Layer 2 of a small transformer language model trained on English Wikipedia (10 layers, counted from 0, width 128).
A neuron's activation on a vector x is squared ReLU(weights . x), where the dot is the dot product.
The model reads these tokens: "b" "e " "g" "ain" "ing " "m" "u" "ch " "gr" "oun" "d" ". " "A "

The vector x that enters this layer's MLP at each token. A number n stands for n times 0.04.
0 "b": -36 -24 -27 -9 -43 -9 -12 -16 25 21 -5 10 3 -10 13 -7 -23 -41 -47 -63 41 -42 -15 25 -28 -25 36 -9 -8 -24 -13 -11 8 -1 11 41 -10 -10 -27 31 6 -14 -14 -51 1 -38 7 31 -38 -22 16 -10 4 -7 36 -14 -15 -17 -24 0 26 -10 -25 -22 -25 -13 -21 -11 0 -11 -17 17 47 30 21 49 -20 -25 -21 -39 -6 2 58 3 -13 16 -32 6 19 -10 47 -2 14 16 4 9 -55 -22 -10 8 31 42 28 -48 4 -3 -16 38 41 12 7 20 -50 4 -12 4 -8 -8 -8 -5 -14 -5 -14 -39 -26 -18 45 -27
1 "e ": -23 -30 24 1 27 -33 -24 14 7 31 2 61 37 8 19 -5 -12 -28 6 -19 -7 -37 4 4 -22 0 56 35 -30 -22 14 -28 37 8 2 19 0 -7 12 34 10 -44 -29 33 -13 4 23 12 -10 -19 -14 -34 8 38 -1 -21 -21 14 11 -20 36 1 -16 -22 -35 11 -32 -3 11 -37 -6 1 -7 -3 13 37 -11 -51 24 -53 -23 -18 24 15 27 28 -80 4 -6 2 39 3 15 4 -14 -9 -33 22 26 6 6 26 9 -36 20 -13 0 52 5 47 -31 -8 -40 38 17 -29 16 -27 -23 9 10 20 27 -10 -31 16 16 -35
2 "g": -31 -38 28 -14 -32 10 4 -4 8 19 -17 -10 29 -5 27 -6 -2 1 -17 -27 20 -40 -15 44 9 -49 45 32 -10 4 -10 8 18 2 19 59 7 -22 -19 40 15 -20 -13 -33 -23 -21 21 13 19 -36 5 -24 13 4 32 -5 -23 21 -11 14 48 9 -42 -39 -13 -12 -28 27 17 -33 -55 30 13 6 2 7 -30 -18 -7 -12 -16 -3 25 -3 15 4 -42 13 -14 9 23 5 9 -16 13 21 -6 -49 6 14 -10 -10 69 -57 -1 -17 19 74 21 34 13 33 -18 -3 35 37 11 -7 -12 -7 41 -7 1 -21 -24 -31 26 -1
3 "ain": -27 -13 -9 -42 -4 -19 -4 20 -18 0 1 5 21 20 8 2 38 -18 -33 -7 61 -40 -14 35 -27 -35 10 37 -4 3 20 -10 9 14 34 37 -23 -14 9 25 36 -36 0 -7 -52 -19 -3 5 22 -35 10 21 9 -3 12 -15 -41 13 -21 -12 19 -14 -34 -44 -17 7 -19 20 8 -11 -22 13 27 15 -14 -13 -36 0 -51 -24 0 25 23 -5 48 10 -53 -16 -2 -4 21 7 29 -30 0 4 -23 -16 24 -13 -48 35 -5 -22 -29 -29 15 65 10 32 37 40 -7 19 29 12 -13 -5 -2 5 13 -20 66 10 -48 -22 31 3
4 "ing ": -46 -33 8 -31 13 -16 -36 -12 -15 37 -3 47 42 0 -1 8 11 -31 9 7 2 -38 24 -20 -27 -5 38 -4 -16 -9 42 -52 17 12 1 38 -14 -13 28 8 31 -59 -16 33 24 -13 21 15 -16 -2 -9 -6 -17 21 1 -15 -5 18 1 -38 12 -15 -17 -35 -30 -27 -21 -9 -9 6 -6 5 -7 -2 -8 23 -45 -31 12 -43 -3 1 -7 -2 25 28 -46 -3 -4 -14 21 1 31 -28 18 -12 -17 -10 48 -19 -10 32 -20 -39 21 -9 -7 56 32 29 -20 12 -79 37 16 11 1 -9 -16 8 25 -16 23 -3 -37 15 36 -57
5 "m": -25 -33 8 -16 -34 28 -36 -21 -6 15 24 8 28 -9 14 -3 7 -28 17 -30 23 -25 -27 29 4 -20 39 -10 -9 -36 0 5 30 7 15 27 -21 -10 -2 34 30 -15 6 -35 18 -24 -1 41 -6 -8 17 -4 -18 -12 13 -2 3 -9 -20 7 56 14 -19 -32 -20 -40 -26 8 0 -40 -50 23 19 4 -2 0 -35 -13 4 -9 -13 -27 34 16 15 14 -24 21 29 30 26 -20 31 -26 -21 -29 -21 23 14 -1 -3 18 34 -94 -13 0 17 79 6 39 3 19 -39 -23 21 10 -7 8 -40 -13 20 -24 8 -25 -19 -49 36 -11
6 "u": -5 -16 0 -20 -5 12 -1 27 15 26 2 25 14 31 38 -25 12 -2 -22 -29 42 -22 12 42 -5 -41 21 20 19 5 7 -4 0 0 33 8 2 -24 -5 5 29 -34 25 -52 14 -36 19 -37 -14 -24 30 -38 -24 24 6 -27 25 -16 -20 27 9 -17 -18 -42 -22 -18 15 -17 4 -20 5 32 -20 15 -2 12 19 11 -9 -3 -21 -1 48 -3 40 30 -68 26 20 25 21 -15 22 -29 7 0 -24 11 35 0 -9 33 35 -64 39 17 23 64 27 5 15 10 -56 41 -16 30 35 -16 -40 -7 39 8 12 -15 -19 -19 14 -2
7 "ch ": -27 -54 -4 -27 -4 -34 -18 5 -13 12 5 55 24 -15 33 3 15 -48 28 -7 11 -21 10 7 -15 10 32 11 4 17 15 -12 21 1 -2 35 4 -18 54 28 18 -66 -16 -33 8 -3 19 17 -1 14 -3 -11 -23 39 -23 -13 -17 4 -18 -14 11 -47 0 -16 -15 -32 -6 7 9 -18 -28 24 0 14 59 10 -27 -18 25 -39 37 14 3 -25 56 30 -41 -13 8 -30 19 -16 23 5 -5 -4 -16 8 37 -7 10 39 6 -41 35 -8 32 31 29 44 -5 22 -54 15 30 7 4 -22 -16 -21 9 -12 42 23 -47 3 10 -39
8 "gr": -13 -28 2 -28 -25 6 11 -7 -20 35 -32 7 3 -38 16 -17 5 -9 -27 9 23 -25 5 66 -8 -24 36 5 -3 -8 -18 -8 -5 23 -32 46 16 -31 -12 57 36 2 -19 -30 -11 -16 -2 -5 27 -29 9 -18 -19 3 10 -8 -16 24 -1 43 30 3 -6 -30 -7 -38 -19 3 13 -25 -20 9 9 43 9 26 -9 -18 6 -17 -6 29 21 -16 27 39 -33 55 -5 -13 7 -11 39 -8 30 0 -29 -19 1 30 0 4 56 -45 10 -21 22 85 8 54 -6 26 -33 19 46 14 5 22 4 -34 20 3 -8 -8 -17 -33 39 9
9 "oun": -1 -22 0 -27 -2 -15 -29 15 7 -2 49 46 19 -12 15 15 -2 2 -18 -42 30 -38 -28 40 28 -32 47 21 27 23 20 -28 3 2 -2 48 -38 -8 13 18 50 3 39 -13 -23 -14 3 8 2 -74 9 1 -7 10 14 -41 -57 15 33 -2 25 -6 -35 -9 -20 -15 -31 -4 20 -33 -32 11 18 22 -22 7 -6 -20 -28 -12 -7 27 45 -37 24 16 -18 -4 23 30 41 6 18 0 -9 -26 -16 10 27 8 -14 28 6 -50 4 -26 9 52 46 30 -2 -6 -8 45 28 25 -20 2 -33 -1 -9 -19 17 -29 -18 -9 -1 -5
10 "d": -42 -15 9 -30 -26 4 10 -3 -18 14 1 47 16 20 20 22 7 -30 -20 -38 16 -47 -23 38 -26 -15 18 -5 3 -28 14 1 29 -32 12 32 -12 -2 -12 11 20 -45 11 -20 9 -38 43 10 -9 -16 0 -9 15 22 -3 11 -7 1 -5 -21 8 -13 -19 1 -9 24 -36 17 26 -25 -25 15 30 24 34 15 -10 -2 -1 -25 -5 2 78 -27 -14 16 -33 33 17 39 42 10 16 -19 6 -18 -5 -30 22 10 -21 49 7 -29 1 -37 13 50 28 33 34 38 -67 19 30 38 -25 8 -46 -18 -7 -11 4 -32 2 -53 10 1
11 ". ": -29 -51 -1 -47 4 -11 -62 -2 27 6 -8 65 4 18 6 8 -24 -43 9 11 8 -27 6 22 -22 -3 1 9 -34 -14 43 -14 2 14 -16 19 -8 -49 38 15 51 -45 1 30 -17 -5 17 16 -8 6 -18 -22 12 21 -21 -22 -3 26 -21 -5 30 -3 -40 -22 -16 -2 -27 14 -8 -30 -12 13 12 -1 32 69 -12 -3 18 -56 -10 15 4 20 28 14 -40 16 7 -20 23 6 26 -8 -46 -25 -21 -25 9 39 -16 8 34 -57 11 21 5 65 11 27 -10 -7 -30 -10 -20 24 -19 1 -20 -22 6 17 27 -1 -24 15 24 -9
12 "A ": 2 -47 46 -37 -7 -15 -14 18 11 23 -23 38 -7 -16 17 25 -2 -14 0 3 -3 -16 -26 34 -4 -16 42 28 -6 15 8 -11 -6 -38 1 47 24 -28 14 7 40 -41 -33 -7 -5 6 29 16 21 12 -10 -11 -1 16 0 -33 -16 17 22 -29 44 10 -24 -32 -38 -14 -16 -12 -12 0 -26 -15 -17 -14 -3 42 -24 -12 23 -36 -20 -8 19 -1 37 6 -49 22 -15 8 30 18 6 9 -44 2 -2 -20 36 -7 7 9 -6 -49 41 20 26 47 32 27 -35 -34 -74 17 15 11 7 -13 -14 -20 32 -31 23 -9 10 6 56 -52

Each question shows the input weights of one neuron of the MLP. A number n stands for n times 0.0097.

n211: 20 1 16 25 1 6 -10 -15 -20 33 -25 -13 -21 20 -16 -22 39 10 8 38 7 -25 -1 2 2 0 5 5 4 -15 -30 -28 18 -6 2 -10 0 4 -20 -27 -5 -13 15 15 5 8 -5 2 -27 14 -11 -20 43 37 -10 3 -8 8 14 22 -5 18 27 -4 -9 7 -2 -8 7 33 17 4 6 0 -25 15 -7 5 13 21 -1 22 -41 21 -8 0 16 -15 0 -2 23 6 -3 -15 19 3 1 -1 22 -2 12 1 -3 -15 17 -16 -32 -1 -2 -12 -3 1 24 6 -5 29 -29 -30 -37 4 -1 -17 -29 12 -24 -4 28 -18
Which token does this neuron like most? 4 "ing "

n226: -17 -28 -13 6 -12 -9 -11 -5 -20 0 12 -1 -19 32 5 7 -12 -3 5 20 11 -23 11 -1 -47 -34 22 -13 18 28 15 -5 -10 21 -28 -14 1 -11 -12 -24 6 3 17 41 23 8 3 -7 2 21 14 -2 2 3 11 -17 51 21 -22 2 9 14 -21 -32 14 -4 19 -22 -15 -13 -6 -10 -15 16 23 -1 35 -20 39 -17 -17 40 19 0 2 0 16 -8 2 -9 -10 -5 4 40 -26 -31 -33 -31 -1 -2 14 -12 6 10 8 6 -15 -36 -29 -34 50 -18 -9 -24 -16 -22 -22 19 3 -11 -14 -35 5 3 13 0 1 2
On which token does it fire most, and how strongly? 11 ". ", at about 10

n350: 8 -4 -36 37 -1 22 -2 14 -21 8 -15 -32 13 27 -14 -17 -7 10 5 12 23 -10 8 21 -44 -15 -29 23 12 13 -6 -4 -6 -5 3 40 -16 -31 -3 15 0 9 -1 -1 12 2 2 10 -9 12 1 -8 -24 -2 1 -8 -12 4 -24 3 11 -6 -31 18 42 20 7 5 -6 6 -7 -2 -1 34 -17 14 -17 7 -8 -12 5 14 -31 36 -21 21 -20 -2 0 -16 -8 25 -42 2 0 5 6 -8 16 14 -13 1 -1 6 -33 27 -14 -24 -14 -8 -14 -12 30 5 -2 -20 45 -19 -25 5 13 -6 -13 -20 -2 14 40 -17
Its three highest activations, in order, are on tokens 3 "ain", 0 "b", 2 "g"

n250: 19 7 30 6 -5 24 -34 -2 -18 27 17 -15 -19 24 -8 -23 40 -32 -4 34 -6 15 8 -23 -27 5 -16 10 45 -14 8 -41 -4 -30 38 -11 -31 18 15 3 -7 19 1 1 7 -16 1 37 -36 14 -5 11 46 -16 -35 -13 39 17 9 -13 -20 15 10 -11 -24 21 -46 -6 -7 45 -19 -12 5 -2 -18 8 -1 -23 -43 -11 -21 16 -34 -19 35 -16 12 20 14 35 -6 8 -7 -26 16 -12 2 -22 15 -28 3 -30 41 -35 2 13 22 -23 17 -8 6 18 0 22 -9 12 -2 -16 2 40 13 -6 -13 29 24 4 35 13
On which token does it fire most, and how strongly? 4 "ing ", at about 5.8

n171: -19 3 -34 4 -13 34 0 -7 -12 13 -3 21 34 30 -1 -4 -27 -5 13 5 -12 17 15 -15 4 -6 1 23 10 -19 -28 12 5 -9 -6 1 -36 20 5 -22 10 10 -3 20 -25 12 -4 27 9 9 -12 2 -4 12 -19 2 6 -11 27 -33 -24 0 -29 13 -43 -2 -37 19 17 -34 17 -17 -5 5 -3 -19 -3 -2 -4 2 3 -9 -16 -2 12 12 1 -21 15 0 -19 23 1 -4 20 -13 14 25 -11 4 6 -2 -18 20 -54 14 -14 -35 5 -9 -6 -19 -7 33 20 19 -3 2 -4 -21 11 0 35 16 -11 19 -7 3
On which token does it fire most, and how strongly? 4 "ing ", at about 1.1

n26: -8 -20 13 2 -44 9 10 -16 4 -10 -1 -13 -7 -10 -24 5 -15 6 9 5 1 -3 5 -8 -14 9 -18 8 -8 11 -6 -26 -6 20 -26 -9 11 -1 -7 -22 -9 27 -18 -3 9 -18 -17 -24 -12 32 -37 -12 -24 5 12 26 0 1 -24 1 11 3 -25 -11 -2 -6 -13 -8 2 27 5 -42 -23 10 -6 -2 -12 -8 -1 -8 10 3 -8 -15 19 -12 9 30 -13 -3 -14 11 3 19 0 -3 -13 2 -3 -1 0 -5 3 -53 -37 -17 50 2 10 -6 -2 12 14 -19 29 -4 -21 0 -19 0 -31 5 -10 -20 23 4 0 6
Its two highest activations, in order, are on tokens 8 "gr", 5 "m"

n277: 1 15 -1 9 -25 21 16 24 -10 2 -23 -19 4 32 -1 -2 26 20 -1 12 -21 -1 -35 -29 11 23 -16 -17 4 -21 -44 17 -35 -8 -4 27 -36 -40 -23 -18 6 -23 -19 6 -8 -6 -15 11 -13 12 2 9 18 -11 -10 6 8 -30 9 -34 -3 -1 3 29 -39 -22 1 -1 17 -15 6 -21 28 19 28 -30 19 -13 8 -31 -18 0 4 4 24 -2 -20 -2 -20 12 -11 -4 43 -4 33 -41 -15 11 24 -7 -4 -38 26 28 -9 10 22 -27 23 -7 -26 32 -7 -5 -27 14 -2 -21 -35 14 -16 -13 -22 -14 3 24 3 -30
Which token does this neuron like most? 10 "d"

n299: 20 20 -1 19 10 22 -2 -10 -14 31 -14 -16 -18 -44 -32 34 26 5 -12 8 -9 5 -6 -12 -24 31 -9 2 21 -47 6 -11 -2 19 -21 -23 11 -28 13 33 30 29 -17 7 -13 20 -40 -9 -13 7 -16 24 44 8 49 -27 -20 19 1 -18 31 -21 31 -22 11 -38 50 4 10 -5 3 -1 -4 43 28 3 13 39 22 -2 -9 26 -14 -12 7 5 -19 6 25 7 -14 -19 -8 -8 21 -14 -17 18 1 -38 -7 -38 30 14 9 17 -4 -8 -3 -6 36 30 -5 31 -8 -15 -24 31 10 19 -32 8 32 24 10 -13 -11 -30
Which token does this neuron like most? 8 "gr"

n460: -16 -9 -12 4 0 3 0 23 -2 -13 -16 1 -25 21 -5 -29 44 4 -44 -8 5 18 -21 -18 3 25 -25 18 -13 19 1 -17 -28 -11 25 -4 30 17 -19 44 -16 -24 13 20 -5 -5 -8 6 -9 0 -47 -5 22 -38 6 2 23 -19 9 33 27 -37 28 16 -30 -3 -2 -3 -71 -2 19 27 15 -1 -13 -14 17 -26 -10 -19 -30 -21 -8 -22 -4 -5 4 10 -14 31 13 -12 15 -1 12 -27 -20 4 -20 -7 -18 -30 -2 5 1 -5 0 -1 19 -44 -10 -1 23 13 -5 16 -4 -24 1 14 10 27 -11 -4 -8 5 -19 1
Which token does this neuron like most? 6 "u"

n184: -3 -9 2 -6 13 13 6 -8 15 -1 -9 -10 -22 -12 -1 -7 -10 -22 -13 -3 -20 -18 -7 -28 -10 0 8 17 -9 -4 3 3 20 30 19 15 3 -6 -14 -22 11 16 0 -17 15 -27 -32 5 10 30 8 0 -19 17 14 -4 -6 36 1 -3 8 -6 -15 -13 8 -1 37 30 22 -2 7 -33 -29 5 10 -19 9 6 22 16 10 1 13 -36 -21 0 -24 -1 9 -10 -2 1 14 11 14 -5 -1 -23 -1 -17 14 -25 24 19 -15 3 -32 -18 -11 18 17 1 -6 0 -10 10 8 -5 48 0 -14 11 -8 -5 25 -12 20 -14
Its three highest activations, in order, are on tokens 8 "gr", 0 "b", 2 "g"

n156: 7 -14 15 0 32 -7 6 -18 -6 5 -14 -9 -37 -12 27 22 2 -2 20 -1 -7 16 10 -13 16 -20 -41 17 30 -13 4 2 5 5 -23 -13 -1 4 -40 -35 27 -5 14 -44 3 -34 14 19 23 -3 -3 -25 -25 5 16 -37 -18 -2 13 1 23 -11 -12 -19 2 34 0 -7 21 8 -9 4 -5 -16 6 -26 -17 7 2 13 22 -3 -45 -15 32 -2 -1 36 1 19 -25 13 -20 11 -28 0 1 -42 1 16 -3 -40 31 2 -7 -10 1 -27 -1 14 -23 -10 -20 -7 16 -8 9 -18 -14 -11 6 -7 22 18 -22 31 -46 6
Its three highest activations, in order, are on tokens 12 "A ", 2 "g", 7 "ch "

n346: 24 9 -17 19 12 -3 34 23 19 6 15 16 8 25 -4 8 -1 -15 32 16 8 23 -3 9 -10 25 -5 16 4 25 24 -25 17 -17 -8 -10 -10 9 -30 7 -11 -3 -8 35 -15 -3 8 -7 25 37 -30 0 -37 28 -1 -10 -2 -6 -32 -22 -7 -13 15 17 -6 -14 -11 13 1 19 4 32 -14 26 13 -3 -13 16 -15 5 3 -19 35 17 -3 11 -17 -5 38 -8 43 8 -19 -23 -12 34 -24 4 -12 -2 -11 -32 -9 20 28 19 -17 -18 -22 -15 20 -9 1 -14 21 34 11 29 -19 16 -33 -1 -26 2 -17 22 -3 -23
On which token does it fire most, and how strongly? 7 "ch ", at about 0.2

n480: -22 7 -1 -25 -12 13 -18 -20 7 9 -5 -25 8 -51 -11 -22 -16 15 25 -25 -2 16 -18 -29 -11 13 -22 -39 8 16 8 14 -6 -17 -32 29 13 7 -23 -23 13 -11 -4 4 -33 9 -18 1 9 6 -10 33 -15 27 -11 4 3 15 3 8 17 5 -28 7 26 -5 -17 11 19 35 -13 -53 11 -24 31 24 23 19 -4 -2 -21 -5 -7 20 -29 -2 16 2 -7 13 8 8 -54 48 -14 -23 6 10 4 33 26 -1 -19 18 -21 -45 -1 24 14 -35 -6 -4 -21 13 3 2 -26 -8 11 5 -5 -4 -24 -11 19 -10 35 24
Which token does this neuron like most? 12 "A "

n266: -5 -8 -21 -13 -2 4 -33 -23 -11 -3 2 -30 -28 41 -23 -9 16 39 9 -11 13 5 23 10 32 45 18 29 8 45 -15 51 8 -37 17 15 -11 -8 -14 17 28 -10 -25 20 -17 5 7 31 4 16 -7 -1 14 4 -14 -8 -34 -4 8 -32 5 26 -4 12 -13 -12 24 -24 15 -15 28 -17 -3 1 20 35 -14 -34 -25 23 1 -54 11 47 -1 -21 5 4 -5 17 33 4 -16 19 3 -6 -3 23 -38 -17 28 22 9 17 -16 -17 14 -17 19 -4 2 -2 -2 8 -12 0 38 -10 -8 3 13 7 -14 10 -8 -23 -32 3
Its two highest activations, in order, are on tokens 1 "e ", 12 "A "

n436: -19 17 -4 9 -9 10 -8 -10 -12 6 -1 11 21 -8 -11 -4 7 12 -1 0 -25 18 40 -21 -9 -19 -14 13 16 3 -18 13 22 -14 16 23 3 16 8 -14 -2 -19 -7 -12 14 20 7 -18 10 0 -45 -44 1 -3 5 28 -10 21 -2 26 -5 -31 -71 31 -32 -47 -33 -7 9 -2 34 -6 4 21 -10 11 -16 1 -14 -1 -13 -21 11 20 18 -8 34 -32 -21 -28 -47 11 29 28 33 -23 -14 0 16 -35 -21 -24 8 14 -7 4 12 -12 -12 -28 -13 17 9 -18 41 -3 -7 14 10 5 1 9 -13 -33 1 9 6 -16
Which token does this neuron like most? 4 "ing "